Layer 8 of a small transformer language model trained on English Wikipedia (12 layers, counted from 0, width 128).
A neuron's activation on a vector x is SiLU(gate . x) times (in . x), where the dot is the dot product.

Input weights of the MLP neurons that the questions are about. A number n stands for (n - 128) times 0.0084.
n8 gate: 111, 137, 123, 141, 116, 139, 142, 172, 217, 123, 98, 87, 137, 170, 108, 131, 171, 119, 134, 109, 135, 126, 175, 90, 128, 94, 128, 138, 166, 204, 117, 159, 165, 155, 122, 111, 112, 153, 144, 166, 103, 102, 132, 147, 100, 120, 117, 113, 141, 148, 103, 179, 129, 144, 140, 155, 123, 109, 101, 165, 112, 114, 132, 124, 132, 180, 124, 156, 106, 139, 173, 147, 125, 134, 134, 104, 102, 173, 131, 78, 113, 157, 94, 134, 131, 128, 106, 131, 146, 121, 189, 190, 99, 197, 101, 154, 149, 78, 103, 132, 137, 116, 124, 55, 118, 125, 125, 188, 151, 108, 117, 81, 123, 114, 147, 75, 127, 101, 117, 117, 147, 90, 67, 211, 102, 132, 102, 137
n24 gate: 113, 80, 112, 130, 116, 143, 103, 131, 86, 173, 161, 153, 123, 115, 172, 206, 177, 101, 159, 108, 71, 106, 155, 169, 165, 60, 116, 173, 119, 118, 142, 109, 141, 151, 92, 156, 119, 121, 116, 138, 185, 128, 137, 127, 118, 172, 131, 146, 151, 132, 176, 178, 169, 151, 129, 52, 86, 156, 145, 150, 135, 100, 122, 142, 140, 153, 109, 188, 139, 111, 172, 123, 127, 103, 137, 74, 93, 153, 68, 135, 164, 131, 149, 116, 179, 119, 122, 112, 112, 149, 162, 136, 95, 115, 116, 172, 103, 129, 128, 87, 120, 97, 125, 108, 124, 115, 102, 176, 149, 148, 117, 139, 107, 123, 125, 143, 101, 130, 94, 105, 126, 141, 119, 87, 169, 143, 175, 177
n88 gate: 110, 116, 156, 116, 184, 125, 116, 113, 131, 113, 153, 85, 164, 118, 153, 104, 133, 146, 167, 112, 96, 96, 95, 80, 156, 122, 144, 115, 173, 131, 128, 164, 86, 143, 123, 109, 141, 109, 142, 122, 136, 113, 129, 122, 113, 105, 80, 100, 117, 175, 146, 168, 83, 153, 109, 119, 105, 91, 180, 137, 177, 96, 154, 113, 150, 172, 113, 118, 91, 100, 153, 144, 125, 111, 132, 100, 125, 119, 130, 99, 177, 95, 154, 150, 92, 121, 152, 130, 159, 109, 100, 147, 107, 113, 94, 144, 116, 114, 102, 134, 81, 157, 160, 112, 124, 154, 118, 141, 122, 155, 157, 63, 68, 92, 146, 108, 137, 133, 145, 160, 151, 69, 127, 152, 77, 125, 115, 166
n128 gate: 159, 113, 122, 125, 137, 160, 109, 128, 118, 140, 125, 119, 214, 142, 108, 120, 138, 125, 134, 129, 106, 117, 102, 106, 143, 136, 141, 116, 137, 155, 57, 113, 38, 110, 145, 80, 144, 145, 153, 72, 87, 147, 108, 114, 104, 92, 126, 135, 188, 126, 120, 188, 155, 132, 122, 121, 116, 138, 121, 159, 167, 134, 190, 129, 112, 73, 96, 134, 113, 131, 120, 106, 131, 142, 138, 188, 138, 95, 117, 158, 99, 141, 89, 145, 109, 163, 148, 104, 162, 207, 125, 127, 165, 163, 135, 132, 135, 111, 114, 131, 130, 145, 113, 191, 174, 114, 175, 156, 110, 147, 90, 95, 116, 103, 130, 149, 53, 131, 140, 96, 124, 134, 133, 127, 158, 120, 166, 136
n134 gate: 105, 125, 67, 115, 145, 156, 156, 136, 126, 100, 154, 90, 126, 159, 145, 154, 141, 145, 145, 134, 158, 152, 129, 136, 184, 133, 152, 189, 142, 128, 125, 126, 125, 144, 53, 126, 154, 141, 193, 140, 104, 101, 110, 124, 97, 159, 97, 129, 140, 142, 131, 153, 82, 91, 126, 102, 91, 173, 118, 123, 119, 73, 96, 85, 125, 57, 135, 173, 92, 139, 85, 113, 108, 140, 211, 172, 151, 96, 145, 123, 96, 127, 94, 117, 100, 117, 163, 123, 151, 93, 121, 96, 168, 94, 129, 111, 134, 118, 150, 126, 76, 172, 120, 124, 96, 82, 110, 127, 132, 109, 146, 149, 90, 96, 125, 153, 127, 164, 140, 105, 155, 144, 129, 127, 118, 97, 115, 117
n172 gate: 170, 139, 158, 116, 138, 146, 134, 152, 131, 135, 92, 125, 149, 95, 158, 125, 86, 140, 177, 151, 118, 149, 128, 77, 171, 112, 95, 119, 168, 173, 60, 137, 102, 119, 205, 158, 153, 123, 162, 80, 156, 101, 98, 128, 95, 152, 150, 149, 99, 119, 134, 154, 121, 140, 197, 148, 92, 119, 139, 112, 135, 137, 160, 148, 154, 144, 65, 127, 102, 88, 149, 108, 119, 132, 124, 101, 119, 151, 111, 148, 124, 141, 161, 142, 61, 77, 102, 161, 138, 132, 148, 93, 164, 111, 156, 166, 165, 70, 125, 113, 95, 34, 100, 171, 139, 102, 132, 157, 92, 121, 142, 79, 126, 157, 187, 117, 123, 105, 89, 122, 139, 139, 135, 138, 130, 97, 188, 110
n253 gate: 115, 85, 87, 121, 147, 168, 78, 115, 134, 89, 156, 132, 150, 132, 124, 147, 112, 108, 139, 170, 165, 126, 136, 107, 117, 180, 125, 74, 97, 121, 147, 224, 111, 131, 151, 190, 108, 148, 156, 144, 157, 130, 139, 133, 85, 137, 163, 124, 102, 99, 138, 130, 117, 138, 113, 110, 120, 174, 82, 125, 160, 156, 123, 171, 142, 137, 102, 143, 121, 87, 76, 121, 157, 142, 88, 145, 135, 95, 166, 117, 87, 90, 72, 132, 132, 141, 183, 198, 135, 106, 120, 105, 92, 126, 187, 145, 108, 102, 86, 139, 87, 172, 143, 142, 135, 125, 131, 133, 151, 203, 185, 117, 106, 124, 137, 176, 147, 108, 116, 113, 123, 136, 136, 81, 158, 152, 112, 120
n277 gate: 118, 169, 165, 162, 82, 64, 95, 109, 112, 130, 177, 106, 159, 191, 100, 87, 160, 231, 119, 155, 157, 131, 179, 97, 103, 111, 113, 143, 111, 119, 151, 152, 125, 110, 157, 147, 120, 128, 113, 156, 176, 108, 133, 104, 117, 109, 114, 143, 118, 123, 159, 94, 106, 166, 113, 99, 156, 136, 139, 130, 180, 119, 133, 116, 134, 76, 113, 132, 130, 107, 127, 148, 124, 158, 161, 107, 136, 125, 121, 126, 140, 153, 118, 167, 160, 106, 151, 113, 145, 148, 129, 80, 151, 136, 86, 159, 157, 137, 136, 152, 110, 93, 112, 110, 151, 126, 122, 98, 116, 165, 124, 152, 104, 129, 212, 190, 53, 113, 112, 101, 120, 172, 150, 142, 155, 101, 208, 99
n292 gate: 146, 158, 147, 135, 133, 131, 119, 91, 131, 142, 131, 144, 128, 162, 142, 137, 122, 119, 94, 123, 184, 145, 152, 71, 125, 145, 108, 96, 143, 144, 128, 133, 148, 83, 122, 147, 119, 111, 154, 128, 109, 187, 142, 116, 196, 168, 134, 144, 101, 115, 74, 92, 118, 152, 113, 115, 125, 104, 77, 178, 113, 103, 68, 144, 88, 160, 148, 149, 131, 76, 109, 117, 131, 124, 140, 130, 135, 159, 122, 49, 111, 194, 131, 123, 75, 134, 112, 100, 144, 150, 161, 103, 122, 175, 137, 129, 195, 124, 105, 102, 158, 137, 144, 103, 164, 95, 101, 85, 103, 169, 177, 130, 148, 79, 146, 137, 124, 135, 185, 131, 119, 114, 149, 118, 128, 125, 180, 136
n8 in: 187, 164, 155, 98, 160, 176, 100, 120, 152, 166, 183, 154, 104, 126, 146, 130, 115, 72, 114, 112, 114, 164, 141, 107, 100, 93, 106, 177, 107, 107, 130, 127, 92, 178, 192, 111, 109, 92, 177, 120, 79, 132, 105, 115, 146, 117, 136, 79, 123, 120, 113, 140, 157, 141, 75, 148, 159, 114, 174, 148, 162, 146, 120, 90, 87, 108, 90, 155, 91, 113, 118, 101, 114, 159, 110, 123, 161, 102, 93, 126, 101, 136, 95, 144, 57, 115, 132, 132, 117, 168, 121, 171, 147, 140, 121, 96, 106, 126, 132, 146, 135, 133, 158, 140, 120, 85, 148, 96, 124, 66, 77, 107, 191, 115, 163, 124, 165, 195, 104, 85, 123, 130, 132, 100, 126, 144, 78, 161
n24 in: 124, 169, 128, 117, 83, 120, 191, 119, 103, 154, 180, 205, 135, 156, 96, 100, 100, 154, 149, 111, 149, 48, 120, 120, 118, 109, 135, 151, 138, 135, 131, 70, 90, 118, 114, 84, 155, 157, 139, 102, 134, 105, 98, 50, 97, 124, 162, 136, 118, 106, 108, 81, 80, 128, 82, 113, 106, 157, 117, 128, 135, 101, 81, 131, 145, 193, 103, 139, 194, 113, 121, 145, 164, 149, 104, 67, 179, 135, 95, 145, 166, 118, 159, 104, 149, 132, 132, 137, 152, 115, 144, 107, 116, 130, 122, 43, 139, 136, 171, 38, 136, 127, 148, 135, 103, 104, 132, 109, 132, 184, 89, 91, 79, 113, 104, 163, 142, 103, 173, 107, 106, 131, 138, 132, 135, 102, 121, 147
n88 in: 126, 148, 125, 128, 90, 178, 100, 175, 97, 124, 102, 137, 137, 151, 151, 105, 134, 150, 141, 132, 136, 149, 149, 110, 154, 77, 132, 37, 97, 119, 171, 139, 89, 114, 123, 118, 147, 126, 175, 122, 144, 176, 115, 56, 96, 179, 119, 141, 126, 100, 139, 132, 113, 138, 75, 97, 118, 134, 142, 150, 111, 179, 113, 155, 97, 141, 109, 136, 145, 119, 180, 121, 115, 152, 141, 111, 82, 104, 87, 160, 111, 185, 89, 118, 124, 84, 91, 108, 140, 93, 118, 69, 93, 123, 79, 188, 114, 133, 103, 139, 166, 139, 107, 130, 132, 137, 169, 120, 142, 118, 78, 99, 179, 149, 113, 131, 113, 130, 134, 191, 86, 103, 141, 156, 143, 128, 129, 134
n128 in: 100, 129, 134, 150, 77, 155, 111, 156, 111, 142, 164, 125, 205, 130, 132, 64, 136, 167, 130, 135, 162, 100, 80, 114, 171, 133, 124, 105, 182, 99, 140, 116, 167, 195, 91, 180, 164, 78, 91, 136, 126, 118, 124, 116, 132, 121, 159, 91, 136, 155, 177, 134, 115, 111, 121, 106, 180, 150, 101, 136, 59, 148, 114, 165, 170, 124, 121, 125, 61, 124, 137, 177, 130, 126, 119, 117, 150, 114, 120, 106, 133, 133, 110, 131, 87, 149, 138, 106, 174, 160, 104, 143, 141, 209, 88, 164, 124, 124, 149, 177, 184, 114, 143, 125, 102, 93, 124, 190, 148, 141, 88, 142, 126, 114, 116, 132, 167, 132, 162, 153, 102, 117, 131, 131, 116, 86, 177, 118
n134 in: 127, 140, 127, 140, 142, 73, 103, 140, 180, 54, 137, 89, 87, 123, 120, 142, 102, 120, 136, 172, 96, 145, 82, 61, 193, 61, 111, 69, 134, 108, 109, 66, 89, 85, 117, 94, 84, 75, 150, 140, 122, 176, 82, 121, 152, 95, 138, 142, 125, 99, 98, 125, 113, 126, 125, 156, 79, 98, 85, 153, 133, 97, 137, 123, 143, 111, 122, 100, 135, 98, 167, 144, 173, 182, 148, 105, 120, 67, 77, 117, 106, 150, 147, 122, 154, 180, 120, 136, 108, 95, 143, 131, 93, 123, 99, 124, 125, 134, 145, 128, 124, 159, 86, 84, 141, 184, 113, 113, 124, 143, 177, 148, 120, 172, 108, 107, 159, 89, 107, 163, 154, 115, 129, 161, 82, 129, 98, 155
n172 in: 171, 135, 143, 175, 142, 167, 139, 129, 155, 84, 102, 102, 151, 93, 153, 161, 105, 164, 161, 146, 128, 163, 107, 92, 160, 128, 121, 91, 177, 178, 121, 106, 114, 118, 171, 190, 109, 104, 93, 41, 152, 145, 99, 131, 63, 171, 56, 113, 133, 151, 78, 178, 126, 123, 155, 120, 163, 159, 133, 106, 91, 147, 149, 89, 144, 105, 141, 131, 133, 124, 132, 121, 182, 98, 136, 161, 116, 139, 140, 205, 130, 120, 121, 153, 111, 131, 122, 129, 81, 135, 178, 101, 94, 109, 84, 121, 134, 132, 100, 79, 77, 69, 116, 132, 155, 117, 96, 119, 98, 166, 140, 139, 149, 159, 118, 147, 129, 103, 86, 143, 160, 106, 164, 150, 146, 134, 143, 112
n253 in: 169, 57, 177, 122, 87, 108, 161, 128, 124, 116, 125, 153, 104, 92, 92, 146, 121, 177, 133, 67, 75, 146, 130, 129, 130, 142, 42, 154, 132, 139, 91, 129, 74, 119, 91, 136, 86, 117, 111, 151, 156, 136, 155, 86, 134, 117, 129, 117, 129, 119, 133, 102, 138, 162, 127, 137, 82, 112, 125, 160, 191, 130, 181, 178, 127, 71, 117, 149, 121, 117, 116, 124, 149, 125, 152, 123, 125, 94, 107, 168, 123, 143, 133, 145, 125, 126, 115, 145, 75, 147, 115, 92, 132, 138, 173, 107, 123, 109, 60, 119, 130, 79, 124, 141, 172, 179, 89, 166, 154, 170, 117, 144, 114, 134, 166, 100, 147, 112, 149, 131, 95, 102, 65, 140, 153, 180, 93, 159
n277 in: 190, 193, 89, 155, 73, 107, 93, 84, 127, 198, 111, 161, 133, 116, 158, 149, 165, 160, 110, 145, 136, 136, 124, 118, 103, 147, 90, 163, 102, 82, 141, 116, 153, 130, 134, 100, 168, 218, 155, 157, 115, 128, 120, 140, 181, 63, 249, 79, 154, 43, 164, 148, 118, 107, 91, 139, 164, 151, 114, 111, 122, 156, 175, 145, 166, 128, 108, 105, 93, 126, 158, 138, 80, 141, 120, 115, 95, 134, 120, 155, 98, 164, 92, 107, 116, 171, 151, 141, 134, 138, 144, 140, 139, 140, 141, 118, 97, 56, 171, 108, 116, 165, 155, 71, 145, 176, 107, 103, 110, 120, 125, 94, 140, 141, 84, 140, 115, 102, 145, 168, 112, 92, 101, 72, 166, 126, 145, 133
n292 in: 157, 119, 135, 171, 101, 133, 103, 84, 141, 129, 107, 144, 89, 137, 160, 140, 105, 146, 99, 78, 115, 140, 101, 72, 133, 163, 122, 127, 89, 126, 128, 161, 102, 148, 161, 112, 121, 135, 146, 127, 115, 168, 138, 112, 92, 146, 153, 135, 104, 130, 136, 109, 134, 216, 160, 124, 144, 99, 51, 172, 116, 109, 69, 101, 126, 125, 128, 106, 121, 80, 114, 139, 116, 164, 65, 143, 151, 114, 115, 58, 101, 143, 157, 149, 127, 144, 168, 82, 94, 93, 110, 151, 122, 116, 115, 141, 94, 131, 130, 138, 135, 149, 94, 137, 138, 150, 127, 100, 96, 139, 138, 104, 118, 66, 161, 132, 150, 114, 163, 152, 130, 109, 147, 165, 126, 137, 118, 139

Each question shows a token from some text and the vector x that enters the MLP there. A number n stands for (n - 128) times 0.021.

" R": 64, 175, 132, 123, 81, 97, 166, 115, 92, 160, 109, 88, 161, 144, 158, 157, 104, 96, 147, 123, 101, 120, 120, 139, 132, 140, 126, 111, 128, 94, 142, 171, 108, 134, 145, 89, 112, 119, 123, 150, 103, 96, 113, 149, 129, 96, 103, 80, 80, 139, 101, 154, 117, 131, 142, 111, 144, 101, 86, 156, 96, 110, 143, 100, 117, 126, 137, 112, 147, 138, 122, 106, 188, 150, 127, 148, 208, 89, 57, 153, 113, 119, 146, 119, 125, 132, 76, 131, 132, 147, 101, 167, 134, 116, 142, 139, 18, 169, 99, 116, 163, 138, 117, 167, 126, 173, 153, 127, 121, 119, 109, 148, 161, 150, 124, 146, 120, 137, 126, 125, 124, 116, 101, 153, 147, 124, 74, 116
Which of these neurons fires most? n277

" res": 100, 140, 111, 109, 129, 205, 117, 84, 120, 142, 129, 83, 128, 90, 152, 145, 131, 128, 170, 66, 90, 141, 88, 122, 115, 128, 174, 140, 99, 169, 133, 111, 115, 99, 115, 101, 160, 166, 119, 99, 94, 166, 168, 206, 133, 157, 77, 69, 150, 107, 90, 106, 145, 105, 56, 106, 139, 99, 150, 113, 121, 112, 77, 100, 135, 156, 132, 110, 168, 154, 145, 93, 147, 115, 125, 118, 154, 118, 187, 139, 135, 91, 153, 71, 96, 99, 82, 129, 124, 135, 156, 123, 157, 187, 141, 123, 118, 134, 72, 153, 133, 92, 125, 130, 140, 69, 147, 128, 115, 93, 106, 126, 143, 119, 166, 128, 141, 104, 147, 135, 169, 164, 128, 170, 171, 108, 119, 130
Which of these neurons fires most? n8

"ince": 75, 107, 168, 108, 56, 126, 127, 86, 93, 144, 145, 140, 149, 119, 108, 112, 154, 129, 106, 100, 104, 133, 111, 82, 156, 189, 153, 138, 140, 136, 88, 149, 154, 98, 137, 156, 159, 106, 80, 134, 93, 151, 202, 179, 125, 110, 141, 131, 119, 83, 126, 96, 95, 123, 84, 130, 69, 117, 161, 91, 147, 105, 108, 149, 149, 64, 115, 159, 115, 99, 118, 102, 148, 153, 112, 141, 114, 122, 124, 134, 99, 148, 170, 138, 154, 141, 93, 109, 109, 108, 168, 165, 103, 185, 134, 101, 112, 172, 181, 119, 147, 142, 100, 145, 107, 124, 117, 144, 105, 124, 91, 90, 107, 170, 196, 138, 162, 101, 142, 94, 128, 128, 128, 140, 157, 203, 121, 98
Which of these neurons fires most? n88

" ": 110, 112, 137, 147, 94, 138, 134, 91, 112, 129, 135, 104, 141, 121, 149, 126, 138, 132, 148, 78, 103, 167, 88, 126, 121, 136, 166, 147, 54, 123, 116, 111, 111, 149, 141, 113, 199, 176, 120, 111, 95, 131, 131, 170, 139, 127, 139, 164, 109, 111, 127, 126, 128, 166, 130, 107, 125, 120, 120, 106, 84, 143, 34, 120, 120, 143, 177, 129, 90, 143, 150, 136, 109, 115, 126, 160, 75, 167, 112, 121, 131, 50, 129, 93, 149, 164, 74, 109, 131, 139, 108, 161, 107, 86, 138, 68, 128, 204, 80, 105, 193, 114, 81, 139, 99, 117, 136, 142, 133, 91, 100, 147, 154, 121, 141, 121, 123, 163, 149, 133, 152, 111, 158, 161, 140, 118, 117, 140
Which of these neurons fires most? n134

"k": 123, 191, 138, 141, 163, 99, 117, 152, 138, 185, 138, 193, 130, 128, 151, 134, 126, 86, 81, 139, 124, 145, 148, 109, 118, 125, 138, 127, 132, 111, 100, 106, 112, 132, 145, 86, 141, 102, 140, 100, 54, 125, 141, 122, 106, 110, 96, 190, 112, 116, 135, 90, 91, 103, 117, 119, 177, 187, 145, 87, 115, 85, 125, 148, 114, 111, 96, 148, 150, 104, 154, 130, 167, 153, 141, 133, 134, 127, 154, 171, 79, 110, 102, 136, 141, 143, 112, 137, 166, 128, 92, 105, 138, 85, 112, 137, 87, 141, 81, 136, 157, 149, 107, 203, 109, 127, 100, 143, 106, 67, 67, 140, 156, 201, 158, 125, 140, 118, 97, 124, 124, 146, 169, 79, 129, 116, 115, 134
Which neuron fires most, and how strongly? n253, at about 0.73

"es": 77, 136, 92, 139, 130, 112, 111, 99, 148, 171, 152, 119, 125, 104, 156, 135, 143, 153, 124, 83, 113, 103, 120, 128, 136, 132, 89, 122, 119, 87, 101, 141, 96, 123, 105, 91, 121, 113, 70, 96, 99, 108, 139, 138, 157, 195, 128, 116, 134, 119, 140, 117, 96, 172, 135, 101, 162, 176, 139, 96, 111, 68, 121, 106, 158, 96, 99, 138, 112, 123, 152, 101, 103, 114, 104, 140, 150, 115, 181, 128, 104, 90, 133, 73, 151, 158, 126, 91, 183, 193, 122, 164, 106, 121, 129, 100, 154, 158, 107, 143, 108, 116, 119, 140, 135, 106, 151, 108, 152, 166, 103, 111, 198, 158, 216, 140, 145, 124, 136, 159, 136, 160, 67, 150, 89, 124, 96, 158
Which of these neurons fires most? n128

"st": 122, 198, 128, 92, 130, 107, 110, 109, 125, 150, 104, 58, 145, 140, 150, 127, 90, 134, 125, 145, 104, 94, 132, 114, 133, 158, 108, 117, 124, 117, 142, 164, 108, 142, 112, 106, 146, 136, 94, 162, 97, 143, 129, 146, 61, 118, 124, 104, 159, 119, 143, 145, 112, 113, 90, 187, 107, 111, 120, 147, 175, 142, 122, 172, 193, 81, 133, 169, 89, 96, 80, 99, 131, 153, 123, 113, 62, 75, 128, 192, 136, 142, 116, 65, 134, 109, 133, 107, 145, 136, 132, 156, 138, 108, 140, 143, 122, 202, 107, 190, 126, 183, 123, 131, 141, 75, 110, 142, 131, 113, 136, 107, 182, 140, 136, 148, 162, 158, 140, 122, 122, 154, 131, 104, 210, 141, 107, 163
Which three neurons fire most, strongest first? n253, n128, n24

"\"": 86, 177, 129, 95, 126, 135, 85, 122, 115, 183, 80, 58, 161, 127, 138, 134, 118, 155, 126, 67, 84, 126, 121, 111, 172, 212, 174, 134, 119, 99, 115, 126, 145, 145, 126, 120, 186, 116, 105, 128, 115, 87, 128, 161, 123, 103, 114, 112, 121, 133, 172, 109, 108, 123, 144, 117, 166, 150, 109, 133, 129, 152, 165, 142, 161, 26, 110, 124, 123, 132, 90, 136, 111, 157, 146, 139, 131, 102, 133, 134, 111, 119, 163, 103, 71, 121, 96, 132, 112, 159, 133, 119, 183, 112, 130, 106, 120, 121, 91, 111, 186, 141, 134, 127, 91, 118, 146, 92, 121, 172, 117, 133, 140, 130, 134, 125, 141, 152, 220, 95, 75, 141, 116, 139, 104, 123, 118, 145
Which neuron fires most, and how strongly? n128, at about 11

" the": 111, 113, 142, 140, 136, 102, 147, 97, 177, 173, 129, 119, 121, 151, 97, 97, 158, 70, 121, 132, 146, 109, 66, 96, 153, 154, 155, 149, 92, 88, 106, 198, 118, 113, 97, 137, 104, 122, 111, 131, 139, 121, 156, 157, 115, 88, 151, 83, 148, 127, 124, 138, 131, 115, 102, 145, 114, 118, 68, 91, 132, 117, 93, 136, 155, 178, 146, 80, 131, 125, 165, 92, 140, 123, 160, 91, 123, 113, 108, 157, 46, 141, 167, 110, 177, 154, 71, 129, 88, 173, 127, 120, 109, 96, 127, 101, 112, 129, 135, 144, 138, 120, 115, 115, 119, 115, 129, 143, 127, 109, 95, 123, 163, 130, 151, 125, 135, 161, 161, 103, 157, 152, 129, 133, 115, 129, 136, 159
Which of these neurons fires most? n172

"ail": 85, 161, 108, 82, 154, 123, 126, 135, 127, 134, 116, 169, 70, 163, 110, 131, 125, 98, 122, 116, 104, 142, 123, 119, 152, 147, 161, 92, 145, 118, 170, 177, 117, 136, 109, 77, 83, 114, 109, 158, 167, 131, 102, 167, 120, 196, 136, 108, 156, 129, 166, 176, 133, 93, 88, 139, 135, 47, 130, 116, 93, 141, 137, 133, 155, 150, 107, 116, 97, 131, 117, 90, 144, 126, 36, 153, 91, 78, 50, 136, 154, 114, 130, 113, 148, 134, 102, 114, 140, 137, 117, 168, 131, 93, 136, 192, 135, 180, 95, 107, 79, 145, 129, 142, 116, 96, 101, 147, 109, 94, 156, 134, 125, 102, 80, 156, 201, 122, 177, 117, 114, 142, 94, 141, 113, 93, 104, 105
The two highest activations, in order: n88, n172

".": 88, 144, 87, 80, 76, 97, 115, 113, 146, 138, 138, 117, 170, 146, 154, 153, 140, 162, 103, 110, 137, 160, 48, 105, 158, 137, 143, 144, 134, 131, 175, 149, 129, 168, 135, 120, 111, 149, 124, 82, 124, 141, 124, 130, 131, 107, 127, 100, 114, 169, 125, 134, 87, 165, 86, 108, 169, 131, 106, 119, 145, 199, 179, 126, 133, 119, 165, 99, 136, 117, 146, 90, 101, 168, 128, 153, 135, 92, 169, 145, 90, 98, 150, 125, 123, 163, 124, 134, 98, 104, 128, 112, 177, 130, 142, 179, 130, 161, 105, 98, 176, 116, 147, 135, 112, 150, 166, 57, 115, 116, 137, 104, 129, 97, 125, 100, 171, 113, 145, 107, 121, 148, 139, 147, 115, 177, 101, 141
Which of these neurons fires most? n88

"e": 99, 156, 94, 149, 94, 111, 120, 144, 158, 159, 111, 141, 122, 159, 92, 132, 131, 147, 119, 101, 125, 153, 105, 115, 147, 167, 136, 123, 112, 145, 139, 120, 125, 137, 141, 157, 184, 139, 146, 178, 139, 92, 126, 108, 109, 151, 132, 72, 125, 169, 115, 110, 68, 126, 77, 114, 170, 122, 116, 137, 126, 73, 106, 150, 143, 118, 111, 100, 134, 93, 119, 93, 117, 119, 51, 172, 86, 102, 118, 130, 118, 124, 150, 156, 113, 149, 98, 143, 114, 209, 103, 99, 129, 149, 179, 67, 111, 135, 59, 151, 129, 121, 97, 158, 95, 111, 104, 48, 120, 146, 186, 147, 168, 106, 146, 146, 81, 149, 191, 70, 109, 140, 114, 161, 124, 163, 99, 101
Which of these neurons fires most? n292

"ublic": 53, 122, 133, 120, 130, 132, 132, 124, 113, 165, 159, 120, 128, 142, 120, 123, 107, 126, 147, 93, 110, 106, 127, 67, 130, 139, 112, 144, 140, 166, 114, 139, 162, 128, 167, 81, 99, 124, 84, 153, 73, 94, 97, 133, 134, 115, 114, 74, 192, 151, 166, 90, 171, 146, 104, 105, 123, 121, 135, 126, 122, 152, 127, 132, 171, 138, 135, 101, 105, 86, 104, 92, 154, 122, 101, 152, 163, 94, 127, 164, 106, 111, 130, 76, 132, 169, 68, 139, 122, 121, 118, 110, 212, 109, 150, 75, 117, 141, 149, 182, 120, 119, 98, 77, 109, 137, 138, 118, 97, 94, 95, 111, 164, 95, 128, 168, 164, 148, 100, 162, 170, 127, 110, 144, 126, 166, 100, 99
The two highest activations, in order: n172, n128

"est": 99, 190, 80, 101, 137, 132, 163, 116, 148, 137, 95, 117, 111, 63, 71, 119, 144, 126, 100, 100, 98, 129, 128, 123, 135, 172, 149, 100, 113, 108, 152, 157, 128, 125, 113, 104, 161, 148, 125, 122, 67, 157, 137, 87, 145, 172, 108, 95, 149, 149, 56, 105, 115, 126, 115, 167, 156, 134, 115, 87, 133, 149, 124, 126, 133, 114, 175, 144, 114, 110, 134, 127, 117, 182, 66, 137, 74, 100, 116, 174, 126, 148, 80, 89, 165, 142, 88, 156, 145, 112, 111, 194, 158, 135, 157, 165, 109, 169, 118, 137, 123, 149, 141, 138, 148, 118, 96, 120, 146, 85, 166, 170, 171, 90, 145, 85, 210, 122, 124, 121, 142, 157, 114, 115, 149, 150, 99, 130
Which three neurons fire most, strongest first? n8, n128, n24

"ions": 46, 141, 90, 152, 147, 119, 118, 83, 106, 181, 102, 87, 137, 135, 119, 133, 135, 177, 136, 95, 130, 144, 74, 74, 170, 149, 123, 132, 138, 141, 124, 129, 162, 130, 136, 85, 166, 121, 120, 126, 72, 97, 110, 144, 120, 137, 128, 65, 169, 141, 150, 152, 119, 154, 90, 110, 130, 154, 133, 127, 142, 119, 133, 120, 101, 79, 125, 108, 140, 106, 142, 87, 101, 153, 67, 177, 105, 103, 114, 115, 132, 140, 131, 140, 104, 163, 68, 97, 127, 160, 114, 157, 157, 158, 110, 141, 103, 150, 69, 105, 108, 125, 122, 134, 85, 106, 136, 128, 120, 148, 125, 109, 165, 117, 169, 156, 128, 109, 136, 151, 134, 159, 116, 156, 150, 143, 96, 191
Which three neurons fire most, strongest first? n128, n8, n88

"y": 26, 156, 137, 90, 93, 105, 119, 85, 160, 142, 138, 106, 153, 172, 109, 113, 123, 143, 118, 114, 143, 146, 117, 99, 156, 166, 93, 143, 185, 121, 124, 178, 95, 148, 128, 115, 165, 108, 109, 99, 139, 147, 128, 138, 165, 161, 149, 114, 157, 117, 136, 135, 150, 105, 78, 156, 67, 138, 109, 136, 169, 86, 104, 122, 161, 87, 139, 115, 105, 84, 126, 91, 145, 190, 108, 115, 87, 80, 125, 135, 92, 119, 159, 147, 159, 134, 69, 115, 125, 135, 153, 135, 106, 132, 123, 132, 59, 122, 142, 139, 115, 148, 150, 123, 124, 115, 72, 185, 126, 118, 108, 102, 106, 147, 165, 122, 133, 144, 126, 104, 150, 146, 130, 91, 166, 133, 126, 183
Which of these neurons fires most? n134

" d": 105, 168, 132, 122, 134, 59, 136, 96, 141, 178, 123, 58, 147, 132, 196, 147, 129, 113, 106, 41, 121, 171, 104, 113, 144, 141, 130, 113, 86, 83, 155, 154, 140, 164, 112, 139, 194, 165, 122, 154, 164, 118, 99, 157, 105, 102, 97, 95, 105, 141, 91, 108, 83, 121, 127, 132, 167, 100, 104, 125, 108, 123, 136, 157, 117, 87, 199, 96, 114, 147, 158, 109, 155, 173, 139, 125, 107, 107, 81, 127, 145, 118, 134, 76, 111, 134, 96, 136, 145, 162, 161, 91, 161, 128, 138, 103, 87, 132, 107, 134, 132, 162, 129, 142, 136, 122, 150, 117, 167, 104, 131, 139, 120, 163, 166, 151, 172, 127, 151, 148, 173, 106, 134, 163, 119, 142, 82, 158
Which of these neurons fires most? n134

"ations": 67, 176, 112, 141, 166, 100, 109, 95, 147, 189, 96, 95, 163, 126, 153, 140, 101, 175, 143, 86, 121, 109, 82, 106, 182, 142, 113, 134, 141, 168, 112, 132, 169, 156, 117, 85, 178, 124, 100, 110, 104, 71, 102, 146, 91, 152, 108, 106, 142, 127, 183, 102, 96, 129, 144, 112, 141, 139, 144, 131, 164, 115, 97, 120, 140, 90, 131, 117, 98, 135, 134, 124, 161, 175, 79, 148, 81, 101, 159, 108, 157, 131, 110, 117, 104, 161, 139, 113, 148, 185, 101, 145, 161, 149, 140, 123, 110, 142, 113, 113, 119, 123, 132, 106, 88, 106, 126, 133, 135, 163, 143, 101, 173, 112, 144, 159, 140, 70, 149, 132, 112, 159, 92, 147, 113, 139, 115, 187
Which of these neurons fires most? n128

"ul": 116, 118, 77, 137, 133, 90, 152, 120, 133, 166, 77, 153, 102, 151, 105, 129, 112, 122, 145, 63, 118, 121, 125, 112, 129, 123, 71, 129, 171, 158, 127, 167, 124, 164, 133, 98, 103, 111, 106, 113, 102, 104, 91, 169, 120, 157, 83, 172, 145, 76, 211, 138, 137, 121, 110, 95, 134, 91, 136, 137, 178, 166, 94, 124, 153, 133, 108, 122, 83, 93, 144, 138, 168, 95, 107, 172, 87, 60, 184, 163, 139, 137, 102, 111, 118, 133, 106, 115, 114, 142, 163, 57, 142, 102, 117, 115, 101, 126, 92, 118, 122, 99, 134, 192, 147, 152, 119, 133, 100, 131, 133, 133, 140, 142, 119, 115, 152, 115, 183, 161, 209, 139, 95, 146, 101, 108, 143, 81
Which neuron fires most, and how strongly? n172, at about 5.4